Layer 12 of a small transformer language model trained on English Wikipedia (16 layers, counted from 0, width 128).
A neuron's activation on a vector x is GELU(weights . x + bias), where the dot is the dot product.
The model reads these tokens: " " "6" "2" "4" " km" "," " it" " will" " be" " " "3" "6" "%" " bro" "wn" "field" " and" " " "6" "4" "%" " g"

The vector x that enters this layer's MLP at each token. A number n stands for n times 0.054.
0 " ": -1 60 -28 -12 19 -9 -32 -38 -7 15 36 -37 -18 -17 -24 25 -13 -9 10 18 44 -1 -13 15 32 27 13 40 -14 12 9 -29 -26 34 1 8 -45 -39 11 8 -16 -9 -5 22 5 -22 2 2 15 -30 0 -14 -23 -31 29 -11 -23 16 43 -10 -24 -2 -5 0 18 1 32 -12 -40 -1 -8 11 -6 6 16 30 10 8 -14 -18 16 27 -32 12 7 0 -10 0 9 11 -1 24 -22 -2 -19 -18 -20 37 2 16 -23 -12 6 17 19 -35 -8 -1 3 -17 -5 5 48 -25 21 -13 -19 -6 2 5 2 -25 61 -21 1 -32 33 20
1 "6": 14 39 -23 -19 -11 15 -13 -40 13 19 44 -18 -4 -17 -18 3 -14 -15 14 22 29 -35 -2 8 21 34 41 8 -5 -17 -4 -8 9 35 -6 6 -39 -28 2 -23 2 20 20 42 -9 -12 9 10 1 -9 8 -16 -51 -3 7 -12 -26 5 36 -30 -24 20 -1 -15 22 -30 42 -38 2 -30 -6 45 -10 -10 13 33 -1 16 -15 -22 -12 23 -1 49 6 -8 -17 3 4 24 -16 32 -7 9 -3 13 -20 -11 17 -1 -15 -22 -1 30 -9 -52 2 -2 -6 -12 3 3 20 -41 31 -51 -4 32 7 11 -22 -14 49 -19 8 -19 21 -2
2 "2": 2 42 3 -15 -15 1 -19 -22 7 31 59 -26 -19 0 19 20 -21 -17 2 28 20 -30 5 8 22 3 41 -5 15 -31 -8 2 7 13 -6 -1 -33 -7 -14 -23 2 24 20 25 -22 -32 1 36 -4 6 12 -17 -43 6 22 -7 -38 -8 27 -7 -28 38 -46 -6 30 -20 40 -34 -11 -10 12 55 16 -23 3 20 -8 3 18 2 3 26 5 19 -1 2 -10 13 8 29 -7 9 -23 -3 15 9 -24 -18 -13 -15 -13 -3 -13 19 8 -58 0 -12 -21 41 -1 -10 7 -5 12 -57 -1 17 10 -2 2 -27 54 -21 1 -21 8 -14
3 "4": 27 45 3 -21 -14 0 -33 -13 -4 23 53 -37 -13 8 0 23 -19 -19 -26 17 -13 -31 -5 1 32 19 43 12 -13 -43 -21 -16 7 17 0 23 -51 -14 22 10 -4 6 14 23 -34 -17 1 9 -17 -8 9 1 -23 -5 32 2 -22 0 41 2 -23 29 -34 -10 36 -23 22 -18 5 -27 17 48 15 -17 26 14 9 -2 22 6 -14 20 19 18 -10 -2 8 -1 14 18 -1 1 -7 -19 -2 23 -42 -5 -14 -5 -17 -11 -31 23 -11 -38 3 -15 -38 35 -2 -1 6 3 18 -38 11 16 38 -20 13 -18 58 -14 6 -37 3 -22
4 " km": 8 45 -9 2 -22 -8 -26 -4 -2 12 22 -36 -23 -9 -9 -5 -15 -10 7 28 -26 -23 -4 1 35 9 44 20 -5 -34 -18 -44 -12 25 -10 22 -21 -5 17 0 -14 0 22 34 -15 -30 11 -1 9 2 11 -2 6 -15 19 -49 -19 5 74 -1 -14 7 0 -36 1 17 67 -26 -15 -39 7 35 -22 -9 13 28 -16 -10 2 -7 -5 8 9 -11 13 -10 14 -1 37 6 -5 4 0 -5 -52 24 -22 -15 -4 18 -8 -29 -9 18 -16 -39 -20 14 8 11 7 -6 17 -59 25 -27 -4 30 39 15 8 -2 42 -1 49 8 3 -13
5 ",": 10 33 16 -23 -5 -7 -37 5 17 -9 11 -26 -27 -11 7 -7 -21 -55 10 -8 1 -18 2 -2 23 -23 13 18 4 -33 13 -46 -20 30 5 18 -20 -3 14 -25 -28 -21 50 44 -31 9 35 1 4 -17 13 -9 -9 -17 33 -24 -20 -6 27 -5 -6 11 11 11 9 -26 38 -18 -8 -23 -2 44 1 4 8 7 -8 2 15 -9 15 28 -13 13 32 -1 38 -45 19 35 -44 27 11 -16 -2 -10 -14 -7 8 -5 -15 -22 -9 -4 -21 -45 7 1 19 3 -5 -10 15 -12 14 -26 -6 25 39 8 -38 -21 59 -11 4 18 18 21
6 " it": -9 67 -25 -15 7 0 -26 13 -9 10 28 -9 -14 -8 -13 10 -28 -39 -6 11 1 -40 -15 7 30 11 16 26 -20 -20 13 -33 -12 3 18 21 -5 -19 1 3 -1 -1 19 28 -7 -33 -12 -3 -1 1 -10 -18 -19 -21 41 -42 19 18 89 -10 -27 13 7 7 -22 -4 36 -38 -1 -10 -16 44 -7 -1 6 34 -2 -3 -5 10 13 17 -13 1 7 8 -5 -46 24 56 -5 23 12 4 -3 5 -10 -9 -16 12 -29 1 -2 -24 7 -27 17 4 7 1 33 -4 5 -67 25 -30 4 9 32 -2 -16 -16 28 -13 -3 -2 30 0
7 " will": -11 45 -14 -13 -1 -8 -12 -16 -6 33 28 -34 -17 -19 -1 5 -32 -45 14 19 -11 -33 -16 -3 1 6 29 28 25 -12 39 -39 7 21 9 28 -42 -6 -22 -6 0 -6 -8 2 -8 -23 4 -2 -5 -2 -5 11 -5 -39 23 -38 -8 15 56 -38 1 0 24 -14 9 -23 28 -15 3 -7 17 26 -16 44 3 10 -19 10 -18 3 17 10 -31 10 23 2 -33 -27 7 45 -3 38 25 15 -9 8 -16 -8 -23 12 -3 -14 0 13 -44 -26 4 -11 -20 25 24 19 4 -16 42 -4 -2 2 45 35 -14 -18 53 -28 -10 -14 12 6
8 " be": 8 42 -15 -18 -12 -15 -48 9 -3 0 41 -22 -21 -23 5 0 -1 -20 13 -9 8 -36 -23 -14 -1 9 17 9 5 -29 43 -19 -2 28 -10 22 -24 19 -32 19 -21 -20 15 12 -9 -3 12 -7 11 -8 -20 -4 17 -27 3 -25 -15 6 87 -6 -12 -10 14 -15 29 1 26 -18 7 -10 20 21 -3 -7 -18 -2 -23 30 22 -22 9 9 -67 25 27 0 -17 -32 6 29 19 32 18 4 17 9 -38 0 2 12 -15 -5 18 -18 -15 -31 0 -40 -6 2 26 7 21 -57 24 -14 -1 17 54 36 5 -23 37 0 -29 2 29 6
9 " ": 26 17 -3 -25 -7 0 -47 -21 -38 -3 35 -29 -28 -11 -7 20 -12 0 24 18 -1 -19 -26 -25 -17 -3 55 20 -3 -6 33 -16 20 12 8 26 -19 -25 -5 -35 -14 2 12 37 -56 27 1 12 10 -16 -3 -14 -4 9 31 12 -20 -8 35 -5 -29 3 0 -10 6 -31 54 -15 7 -2 -10 57 -32 21 -1 11 -22 -6 -14 -11 -14 12 -10 21 2 4 -24 -27 -17 38 32 32 16 6 -1 7 -8 -4 20 22 -49 -28 35 -3 11 -25 6 -29 -11 1 33 6 42 -51 29 -35 -6 21 39 30 -6 -2 15 -10 -16 -17 26 3
10 "3": 27 22 -5 -20 -27 2 -37 -20 6 27 36 -19 -25 -19 -8 12 -13 -15 25 -2 -25 -32 -10 -20 -17 19 55 7 2 -13 19 -7 35 12 18 -1 -30 -20 1 -33 -5 12 22 37 -22 15 8 21 -6 -6 -10 -26 -26 4 10 27 -16 -4 49 -7 -31 17 -21 -2 6 -25 32 -39 22 -24 -2 95 -7 -8 -8 17 -9 -11 -6 -8 -12 21 -2 21 -12 -6 -26 5 -1 43 16 31 -1 -5 -8 11 -15 -21 12 8 -34 -2 27 3 29 -44 1 -15 -14 -11 21 4 44 -56 16 -51 -13 46 23 19 -14 -10 12 -4 8 4 5 15
11 "6": 38 36 5 -9 -20 3 -29 -29 -4 27 39 -16 -30 -6 14 25 -20 -8 18 14 -10 -47 11 4 -3 -3 41 1 -2 -33 8 -18 48 20 11 9 -42 -3 -7 -26 -6 18 14 34 -29 15 2 25 -20 -1 17 -29 -25 -2 6 25 -13 -17 38 -17 -29 22 -48 -4 13 -7 26 -34 13 -34 14 78 4 9 8 5 3 -11 0 -8 -24 30 20 16 -8 4 -9 7 -12 31 13 13 16 -10 -5 15 -36 -26 -1 -1 -22 -9 31 1 18 -35 3 4 -28 5 21 14 -4 -37 24 -62 -22 44 22 24 -14 -1 11 -14 -4 -25 0 -6
12 "%": 9 60 -4 -10 -8 -37 -32 -34 -8 26 26 -21 -27 3 10 25 -33 -30 -3 23 -40 -12 14 -15 26 5 44 20 10 -46 -9 -34 37 -4 10 19 -34 12 4 -7 -13 6 20 29 -24 26 11 23 -9 9 18 -15 -26 -21 19 2 -22 -11 65 -17 -20 7 -16 -4 -15 -13 38 -19 8 3 23 46 -9 -6 22 39 -28 -8 0 2 -12 33 3 -4 -16 -18 5 -20 -3 5 20 -14 12 -35 -16 18 -55 -2 1 0 -6 -20 18 18 3 -23 2 14 -20 31 3 16 -8 -46 22 -38 -14 15 37 14 2 -8 22 12 33 -21 2 -2
13 " bro": 1 35 35 -6 -13 -30 -9 -4 16 22 39 -12 2 -13 -7 35 -26 -27 -3 17 6 5 -4 23 -15 -10 -15 -6 -6 -20 -15 -23 -29 -11 -11 26 -49 -17 13 35 -17 9 12 11 -18 3 16 15 -2 -6 3 -13 -3 -17 -22 -14 -22 -26 39 7 -21 16 23 -25 8 -44 57 -49 -7 -49 16 26 6 -3 -5 45 -28 25 2 -8 -6 26 -19 5 -12 -25 8 -19 -12 25 26 90 13 -26 -1 -14 -20 -14 4 5 -1 -17 19 -11 -4 -34 -9 -15 14 16 19 15 10 -78 38 -1 -7 29 55 17 5 -15 12 -1 0 3 11 40
14 "wn": 6 31 1 -20 -3 8 2 -16 5 -14 26 -14 -36 -16 2 52 -25 1 3 37 -20 -27 13 -16 16 -26 30 -7 -1 8 4 -36 10 -1 -4 26 -48 24 5 8 -5 11 33 14 -43 2 24 23 19 -21 3 -1 23 -42 -2 15 -41 -23 63 25 -31 2 -19 -38 -24 1 49 -56 19 -10 6 9 -6 -28 0 26 -8 5 -10 -12 -8 -9 -10 33 16 -15 -25 10 -2 15 12 34 15 -10 -8 -7 8 -13 15 -2 30 -8 26 13 -26 -10 20 -20 3 6 -8 37 6 -14 17 -54 -30 6 25 29 -19 -44 28 0 -2 -2 30 -11
15 "field": -7 26 -2 -9 11 -9 -20 -17 13 8 44 -16 -54 -7 -3 33 -26 -12 -16 49 -13 -29 9 -28 2 -24 17 8 -6 -17 29 -19 -5 5 13 28 -46 -2 10 7 -25 21 32 20 -26 -7 6 12 9 -17 -8 -20 2 -35 -12 16 -43 -20 58 19 -46 -5 -18 -13 -41 -22 47 -36 8 -6 4 24 -19 -5 18 35 27 5 -10 -29 -26 32 9 10 27 -12 1 -13 -10 48 3 5 15 -30 22 6 10 4 0 3 -4 -9 23 20 -26 -21 5 14 -20 11 -19 24 3 -26 19 -43 -13 7 52 -5 -17 3 29 -6 25 25 21 20
16 " and": 11 41 1 -18 -17 -25 -28 10 7 1 14 -36 -38 0 21 22 -36 -57 -7 29 6 -67 9 -5 8 12 17 41 -4 -33 6 -25 -22 17 9 13 -56 -2 -1 -18 8 -1 26 17 -14 16 16 -5 11 -19 18 10 -3 -30 3 -45 -16 -30 75 6 -12 -1 11 6 -14 3 26 -25 -4 -11 -8 17 -7 0 -5 29 -5 3 -1 -15 -6 11 27 10 4 -9 39 -15 -1 50 -12 48 29 -1 5 10 -9 6 -1 12 -28 -5 23 -9 8 -24 -14 2 9 -36 18 15 -9 -18 30 -8 -13 20 20 7 18 -8 26 -25 8 -9 2 11
17 " ": 18 12 -3 -13 -3 -15 -34 -11 -39 -16 42 -23 -25 -13 -3 21 -28 -8 19 40 -6 -31 -18 -8 -4 -7 41 30 5 -14 28 -19 -2 18 0 25 -25 -32 -10 -14 4 -1 22 26 -47 26 -9 11 4 -13 9 -15 -19 19 10 6 -26 -14 68 -5 -28 -3 10 -4 16 -19 64 -31 32 -10 -23 47 -21 13 -7 21 -12 2 -2 -18 -11 0 12 9 12 -22 2 -20 -10 38 -7 25 15 1 13 33 -11 2 10 13 -50 -20 17 -3 4 -36 -19 -6 -12 -17 29 -12 24 -38 30 -47 -13 5 31 29 7 -3 34 -13 -5 -19 44 14
18 "6": 21 18 -26 -13 -14 -7 -10 -25 6 19 42 -9 -21 -26 -2 24 -39 -15 30 28 -7 -48 11 8 6 11 44 18 4 -21 4 -8 23 25 -10 7 -40 -23 -18 -25 21 21 27 34 -19 21 6 11 -18 -11 8 -19 -26 15 -11 11 -3 1 51 -23 -24 14 -8 -5 2 -20 26 -48 34 -32 7 82 -4 -4 -5 26 -9 10 -9 -10 -9 9 4 21 -6 -17 -11 9 -2 27 -14 19 10 -3 6 44 -27 -13 18 5 -40 -2 12 7 7 -47 -16 3 0 -24 19 -5 7 -51 37 -59 -17 37 -2 24 -8 -5 13 -10 7 -10 26 1
19 "4": 15 29 -12 -18 -18 -15 -14 -8 -8 27 46 -12 -31 -10 14 30 -26 -9 5 32 -24 -45 29 -1 19 5 46 6 10 -33 -6 0 22 9 -6 7 -46 -5 -19 1 20 33 33 30 -33 -5 -2 18 -15 5 4 -33 -23 5 6 22 -10 -4 56 3 -29 21 -37 3 9 -10 18 -30 22 -49 8 85 20 -7 6 9 3 -20 11 -5 0 11 21 -3 -15 -8 0 1 -4 24 -15 2 4 -9 11 47 -43 -28 -9 -3 -14 18 -11 -2 14 -39 -24 -4 -21 -8 17 5 -6 -16 32 -64 -14 19 18 0 14 -2 30 -5 3 -34 12 -6
20 "%": 8 60 -3 -7 -6 -49 -36 -26 -8 14 18 -19 -22 5 4 32 -33 -36 -4 34 -45 -19 19 -2 37 -5 43 20 7 -53 -12 -37 18 2 1 5 -38 20 -4 5 8 14 27 17 -20 20 -1 11 -19 9 24 -16 -32 -9 -7 -4 -20 3 79 -31 -11 4 9 -5 -32 -1 33 -15 15 -3 8 42 -11 -5 20 26 -32 2 11 10 -7 16 0 -10 -15 -20 13 -19 4 -4 -4 -13 10 -19 -5 41 -46 -8 -2 1 0 -7 -14 14 -17 -23 8 22 -5 28 6 8 -3 -40 28 -35 -16 8 27 3 22 20 22 18 36 -7 7 -14
21 " g": -12 13 -10 3 -3 -34 -43 -20 -20 13 10 8 -18 -13 -4 6 -21 -5 21 27 -41 1 -1 -18 20 32 37 40 7 -40 -10 -18 -45 -14 -24 30 -26 -2 6 5 -8 11 47 1 -7 -1 2 7 0 17 8 -31 24 -30 -8 -39 -29 -4 69 2 -11 5 21 9 -1 -60 50 -15 30 -35 -13 37 6 -40 -11 21 -17 9 31 -1 -4 22 0 -5 -12 -10 -9 -27 5 21 7 45 2 -30 -11 -2 -35 -25 12 -3 -13 -2 26 30 16 -30 1 7 7 -29 6 13 6 -44 23 -38 -11 21 34 25 30 4 48 9 -9 18 -5 15

Each question shows the input weights of one neuron of the MLP. A number n stands for n times 0.0072.

n315 (bias -0.104): -1 -3 -8 -30 31 -24 21 -22 -9 7 -18 11 23 -17 -28 -6 6 3 24 14 33 -7 12 -3 18 6 38 -13 23 -12 -22 -13 11 -12 22 -27 8 38 -5 5 -9 -4 44 36 12 6 23 30 -9 -2 -9 10 25 -26 5 20 13 3 -58 -21 -24 -18 -15 41 -23 15 -2 -1 26 6 5 15 -19 -32 1 -8 12 -24 8 12 15 -25 -6 -5 -6 -6 -40 2 -15 33 27 -15 0 -22 -10 -36 20 -21 21 25 -3 45 29 -4 31 -38 -8 -15 0 18 -23 -19 22 8 -27 -28 -20 -20 -20 -32 -3 12 23 22 -31 39 -14 17
It fires most on token 10 "3"

n322 (bias -0.116): 11 4 -22 3 18 -29 -29 6 -19 -25 -3 -2 6 -45 4 -9 13 3 4 11 42 29 -24 41 -6 13 17 -12 -20 20 -8 10 -2 10 1 -4 31 -9 12 -8 4 -8 -19 -21 -1 18 27 -1 22 -31 9 10 1 -1 19 24 13 -36 -9 11 -6 -5 29 -8 10 -15 6 -27 11 -36 -13 -23 25 42 -21 22 -7 -30 1 32 -1 -26 -26 -11 49 -42 -12 -9 -4 -50 12 -27 19 -33 -19 -26 -21 31 25 11 48 2 -1 -13 -12 -43 -31 -6 -6 -6 45 13 -33 5 1 37 8 -7 8 13 -22 27 -8 31 -3 15 -18 -3
It fires most on token 13 " bro"

n387 (bias -0.056): 25 14 -15 -13 16 26 8 13 32 36 2 -1 4 13 10 30 0 33 -12 -14 40 -21 -27 13 -23 -11 -47 -1 -13 4 -33 -38 13 47 31 -21 12 23 -6 23 -26 -38 20 -5 -43 14 15 -36 -43 -2 19 1 2 12 11 -24 39 -5 3 -12 11 16 19 10 -11 51 9 13 -23 -10 5 -39 -7 32 23 9 -2 -30 32 28 33 -57 -37 -27 37 15 -14 -29 3 -11 -19 1 41 -34 1 -33 -23 -3 55 -5 -17 -15 -32 -12 -14 9 -38 30 -33 -7 -6 -7 -25 12 -12 -2 -29 7 -5 -30 -23 -6 8 35 0 7 -4 -1
On which token does it fire most, and how strongly? 5 ",", at about 2.1

n251 (bias -0.074): 35 -43 7 16 -1 9 -51 12 -71 11 -6 -2 -31 -1 48 -54 -12 17 20 -24 -1 8 14 18 -28 -8 30 -11 22 41 18 -7 8 26 3 -35 17 -41 -23 -15 33 41 23 32 22 4 -24 18 -22 -5 4 -9 21 -59 10 12 19 -31 5 -6 -16 -28 -19 10 1 -12 39 18 -27 1 34 -5 -18 19 -13 15 -16 -34 -1 5 9 -11 -22 -15 -26 21 -11 4 -37 -10 2 24 42 -4 -64 13 27 19 9 1 45 -22 32 16 -11 11 22 -13 11 -35 -4 -5 -10 35 -35 -15 -6 8 30 -4 -14 19 -7 -9 -6 -6 -1 -18
It fires most on token 9 " "

n287 (bias -0.049): 17 28 -14 10 -22 30 -11 11 8 -16 -36 20 -4 -17 -4 -16 1 5 -5 -29 31 -27 3 21 -15 41 18 -38 8 22 -4 26 13 28 -22 3 42 -5 15 46 4 -40 -3 -16 19 -4 -17 -12 -39 38 47 22 -21 -1 27 -14 -13 -11 -11 -32 -1 -6 -30 -31 -5 9 -5 -21 -39 -16 8 -7 22 22 43 5 -14 -9 -26 -31 19 51 11 -12 37 -7 1 15 8 -7 -7 18 -12 3 -5 12 -21 21 7 -7 25 -10 -9 57 3 15 -14 -33 -23 -40 25 -27 15 20 17 23 -2 -7 -35 -11 25 -37 -6 4 -9 -41 31 10
On which three tokens does it fire most, strongest first? 0 " ", 1 "6", 3 "4"

n242 (bias -0.078): 1 -36 22 -19 -13 9 8 -7 15 -41 34 -28 47 24 11 -14 -20 4 -43 -1 14 3 31 5 3 5 -20 50 -23 10 23 -26 5 -5 18 -7 -15 -7 17 1 16 -1 5 -4 -4 -35 22 -10 1 -2 -42 -16 13 43 10 -12 13 -41 1 12 -21 -31 11 9 -1 18 3 12 28 -7 43 -14 -18 -2 -14 65 12 -33 21 1 20 4 -13 4 -16 19 -18 40 4 22 -22 47 -3 -21 -36 -5 17 -9 33 -13 11 11 38 0 10 30 24 0 -22 10 -64 41 -23 -18 -10 11 -22 -28 -11 10 -29 5 1 20 -19 -29 1 26
It fires most on token 14 "wn"

n467 (bias -0.017): 18 8 -1 -30 45 -7 3 -2 0 -5 27 23 -24 21 18 -9 49 9 1 -12 8 20 2 10 0 -6 -29 -17 -10 -17 -29 -3 -6 19 -31 0 36 -7 -57 -12 22 -17 41 -17 32 8 16 -5 -1 18 10 -19 -16 20 7 -17 -29 4 -20 18 -1 -7 11 3 -28 8 7 19 10 -16 3 -2 1 8 0 -27 11 -37 -21 37 5 1 -14 -18 -6 -42 48 -12 18 3 -25 -29 9 7 -15 -12 -43 -2 14 -4 -29 27 -4 22 18 20 15 44 22 10 28 37 39 6 -1 -23 -46 -44 32 -1 -52 -25 -11 -44 35 -2 -53 32
It fires most on token 5 ","

n51 (bias -0.110): -15 28 10 -16 -4 6 -9 11 2 -20 -28 -10 -3 33 0 10 -7 -10 -7 -10 -12 11 52 36 -53 2 5 24 13 9 7 5 -16 12 10 -23 3 -12 -15 14 -8 17 12 -17 25 1 7 -24 54 -26 12 5 -57 -2 6 -38 36 5 -13 -16 -9 18 -26 4 4 28 -13 -27 -9 17 -8 14 -14 -10 7 24 -3 5 25 -33 -20 -9 -12 17 18 -35 -19 50 18 24 -27 -13 -24 15 13 -1 -9 -39 -31 25 28 61 2 21 33 38 -2 -28 -53 -23 5 14 26 -11 -9 9 -37 28 -9 28 -19 -20 -15 3 7 -28 -18 2
On which token does it fire most, and how strongly? 10 "3", at about 1.4

n335 (bias -0.101): 10 25 51 -3 2 17 13 4 -21 -40 -29 34 5 -1 46 17 19 -40 3 4 23 18 10 13 -11 5 20 35 7 22 -33 -31 24 14 -20 -3 -12 8 -25 24 13 23 -4 -35 -48 3 18 3 -22 -10 -14 -8 9 -12 17 -13 -5 -21 11 -15 10 -7 -30 14 34 8 15 -26 -14 -10 42 -20 -27 9 3 -16 -18 21 -10 25 -24 8 9 13 -34 -41 36 3 11 -33 10 -31 15 -20 -45 -37 -16 -8 -29 14 -18 -5 53 -41 23 1 -20 -10 18 15 -1 -31 -15 55 6 -6 16 -5 -47 6 -20 -4 13 14 -1 -3 32 5
On which token does it fire most, and how strongly? 12 "%", at about 1.2

n88 (bias -0.094): 17 30 -14 1 -14 17 10 -5 -27 -30 17 -19 -1 16 -23 22 -5 18 44 -7 25 27 -2 -1 -2 12 -9 -6 20 -7 8 40 14 18 -28 17 -31 22 -27 13 -4 -23 8 -5 -11 6 -2 27 2 4 -27 -12 -2 -26 -32 -6 19 10 -47 42 30 7 25 -45 14 -10 -13 36 24 40 1 -10 -17 -11 27 -9 -13 -18 43 9 10 -8 -1 9 8 -1 -7 6 -41 -16 -18 4 9 -3 17 -23 -21 -6 4 10 -20 -36 21 -22 23 16 -31 -32 8 -51 -6 -42 -18 6 39 13 8 9 -6 -42 36 -13 22 -4 -25 3 -1 15
It fires most on token 8 " be"

n462 (bias -0.105): 1 17 -5 14 -32 9 -7 23 19 7 32 21 70 7 31 14 -29 -19 -40 -13 -1 -7 -21 12 47 6 -13 -31 0 -24 8 -9 -29 0 15 -19 -3 16 -29 37 -34 -7 10 17 4 42 3 -3 3 -12 9 28 29 16 36 -13 -9 27 -25 -2 -56 56 0 -6 -41 -1 -5 -1 -14 30 10 3 -7 19 30 -3 42 -19 -25 -34 20 26 -10 -38 -11 3 -8 -14 -30 -34 6 -17 -22 -6 -15 -3 29 10 18 -5 -33 6 24 -1 16 5 -25 45 -32 9 29 16 -6 -25 -1 13 23 -26 -8 3 -36 -12 -21 33 16 -19 -35 -12
It fires most on token 12 "%"

n330 (bias -0.071): 15 -17 -31 6 -12 -7 2 17 -13 35 -5 28 -20 -38 3 16 -6 -2 -1 9 -43 36 -6 -10 52 24 -3 25 26 29 -28 -35 25 11 26 -25 24 -27 -22 50 19 -29 -16 6 -43 22 9 -22 37 41 23 -14 14 15 -8 -9 18 3 26 -10 23 40 -3 -1 5 22 -21 -30 -5 3 -5 -1 -13 29 -28 -68 11 -7 -2 -4 31 -29 17 23 -21 -2 -61 34 -1 1 -49 5 16 -4 -24 -15 -18 -12 -9 40 1 -17 -14 10 -20 14 20 9 -34 -31 17 11 5 16 9 3 -22 -20 -24 -33 10 -17 -3 -12 -21 -3 -18 0
On which two tokens does it fire most, strongest first? 7 " will", 19 "4"

n52 (bias -0.043): 6 -8 -3 36 8 43 -22 -15 12 30 -10 7 -8 -15 -5 27 20 -10 -29 -31 -20 15 2 -4 -4 -8 12 -5 -23 24 -7 -5 29 1 -1 8 -6 15 -9 17 -6 -7 -9 32 21 -14 7 2 18 -19 -13 -13 20 -13 -36 12 -4 -1 14 32 -11 17 0 -7 -12 8 -13 -17 10 -2 12 -30 21 12 1 -29 -26 -3 9 -6 1 -4 4 23 -12 -47 19 10 9 11 1 14 33 -40 -2 3 -12 -9 49 16 -18 -11 -10 53 -24 43 -9 9 -29 -36 -18 4 49 -12 8 -7 -13 11 -40 0 -34 38 -7 22 19 16 3 0
On which three tokens does it fire most, strongest first? 14 "wn", 15 "field", 10 "3"

n25 (bias -0.055): 23 6 -1 -8 25 10 -11 26 4 9 -21 3 3 13 -6 30 3 10 -15 -21 -2 5 30 -23 -12 -25 -24 -11 -18 -44 -17 36 -14 -12 2 0 22 -8 12 4 -17 36 6 -27 3 -20 -1 -9 3 20 14 -28 10 -19 5 -1 5 7 16 20 -2 -8 8 -19 45 21 -16 -16 -12 30 -32 -18 16 -2 -34 22 13 -22 -28 1 -20 12 7 -17 -11 20 -2 -16 12 2 -22 -8 15 -7 -7 54 -22 -17 15 10 31 5 -33 -21 -37 -19 17 42 17 -3 -2 -5 3 -25 3 2 10 -11 -4 -16 22 26 -3 25 39 22 4 -17
On which token does it fire most, and how strongly? 20 "%", at about 1.8

n204 (bias -0.084): -28 -58 7 -36 35 10 22 -4 24 1 -38 16 39 -27 -6 30 1 -18 5 14 19 -24 26 14 15 -48 45 4 16 19 -5 -7 2 -13 29 -39 -5 -28 -3 9 12 -40 -14 -22 16 19 -13 28 13 28 21 -8 3 23 2 8 7 -27 17 -4 -16 2 8 13 -33 6 3 -8 -29 40 5 -5 16 3 1 -3 4 0 -9 -6 19 10 -44 -27 -5 16 1 -21 -9 -5 20 14 10 -12 -54 -4 -29 -31 10 31 -21 32 -8 -32 31 4 31 0 43 6 13 -9 2 -44 -5 -2 13 -10 36 -11 3 -18 -19 31 15 -3 -32 -20
On which three tokens does it fire most, strongest first? 6 " it", 13 " bro", 20 "%"

n185 (bias -0.030): -12 -19 21 38 -7 -30 -15 5 17 -10 28 -11 0 -28 33 -28 33 -24 -8 -20 -25 -14 16 31 -33 -11 25 -33 15 8 -19 -16 -22 16 23 -3 -2 -15 43 -17 -16 -32 0 -5 18 -12 -4 -14 -20 -34 33 -10 23 -9 3 2 30 -42 7 -6 46 -8 -23 8 -18 6 7 7 26 22 46 -15 13 7 35 31 -35 -37 -22 -32 27 17 7 12 0 18 8 26 1 -40 27 23 -20 -4 14 -17 -16 -10 -2 16 17 1 -1 14 -7 13 -64 -15 -7 19 5 31 26 -13 -16 17 -27 -17 6 25 17 -13 -17 -29 14 29 18 10
On which two tokens does it fire most, strongest first? 13 " bro", 4 " km"

n44 (bias -0.092): 16 21 1 -42 14 11 17 -33 -21 -22 8 -31 4 -17 36 2 1 -38 -13 8 -11 -14 31 41 -4 7 17 22 -28 17 -38 23 0 11 -16 22 -43 40 8 -21 32 -10 26 -27 23 -10 -17 28 13 40 -9 -33 7 12 1 3 36 -16 -31 31 6 20 36 -5 -27 33 -11 17 -9 -5 10 -31 -9 -7 -20 32 24 19 -5 -6 -7 8 28 1 8 -12 -25 3 -25 -21 8 -4 24 -22 17 -28 17 41 0 -3 12 -1 -5 7 26 8 6 34 -29 -42 29 14 -28 16 15 12 -31 6 -17 -11 13 7 20 -4 -19 -35 -25 -46
It fires most on token 16 " and"

n208 (bias -0.020): 4 10 18 40 12 -6 -49 -8 -8 -14 18 7 -12 -18 -40 7 13 33 0 1 -2 -20 18 5 -18 -4 9 -3 6 -15 -22 -3 -2 11 6 26 49 1 -9 8 62 -11 9 16 46 -17 -30 -39 19 -10 15 -12 7 -18 -11 -1 0 -13 2 9 -21 -24 26 -17 -5 -5 -14 -37 13 -6 -14 26 -8 7 -22 -2 -29 -19 -31 -27 -2 -5 4 27 -12 -2 2 -31 -18 -14 -19 -38 24 -10 12 45 -4 -9 7 12 -12 -3 -36 25 -10 12 6 9 14 6 -10 -6 3 16 16 -9 40 -22 -20 15 -8 -18 1 68 -4 1 5 1
It fires most on token 20 "%"

n150 (bias -0.091): 20 -2 -7 3 -6 19 28 -24 -41 25 15 28 -29 -12 -34 -10 -45 -1 17 -20 -6 36 3 -37 17 -10 23 -4 5 6 19 -2 -23 24 -29 -6 15 0 -27 39 -9 -34 -39 -33 10 22 40 11 -8 6 8 6 13 6 -8 30 -4 -19 -5 -34 17 -10 -33 15 20 15 12 1 8 -42 -4 11 42 48 4 4 -15 9 -52 29 28 -5 6 -24 -23 46 14 19 -9 -19 39 -67 24 -34 -3 6 -64 25 -16 18 -8 -41 7 23 -8 -6 34 13 -1 -39 4 22 17 17 6 17 2 -21 -19 17 -16 32 22 16 26 5 -5 -17
It fires most on token 12 "%"

n365 (bias -0.115): 49 -16 -25 -17 -21 -33 45 -25 -13 -8 -39 -2 18 -25 35 20 1 -54 -51 -58 2 5 36 -23 0 -18 -52 6 23 -12 37 -32 24 6 -27 44 -19 -14 -21 -1 -18 24 -13 -28 0 38 36 15 2 45 -12 14 47 12 -33 0 19 -5 4 -21 10 22 -36 34 9 39 -3 15 -6 12 13 34 -14 16 -21 8 16 7 16 -2 17 -3 31 -10 23 5 14 -14 -24 53 -55 -41 -14 -52 0 16 -37 35 9 26 32 35 4 20 -4 30 -7 -9 -28 -30 -56 25 8 1 -9 -35 -9 -6 2 13 15 24 24 -13 -2 -31 15 15
It fires most on token 19 "4"

n398 (bias -0.078): 37 5 -4 6 22 41 7 -13 47 5 -17 17 -13 11 -37 -13 -11 18 -6 27 -2 8 -1 -5 -12 -20 16 -40 13 37 13 20 -7 -10 24 -23 -24 44 11 -22 42 17 -38 -28 22 -15 18 24 -21 -33 13 -14 21 27 17 3 -3 19 17 -17 -28 16 -18 -61 5 46 -26 -26 -42 -11 17 -8 21 -10 21 -4 4 16 -38 -18 8 7 35 -8 -28 6 -21 19 -36 -26 -1 -24 -20 17 -22 15 14 1 -8 -14 34 10 2 -3 28 -20 10 25 1 -15 -13 11 -17 -2 9 17 -23 1 -22 -16 -33 -15 35 16 27 -6 -5 26
It fires most on token 14 "wn"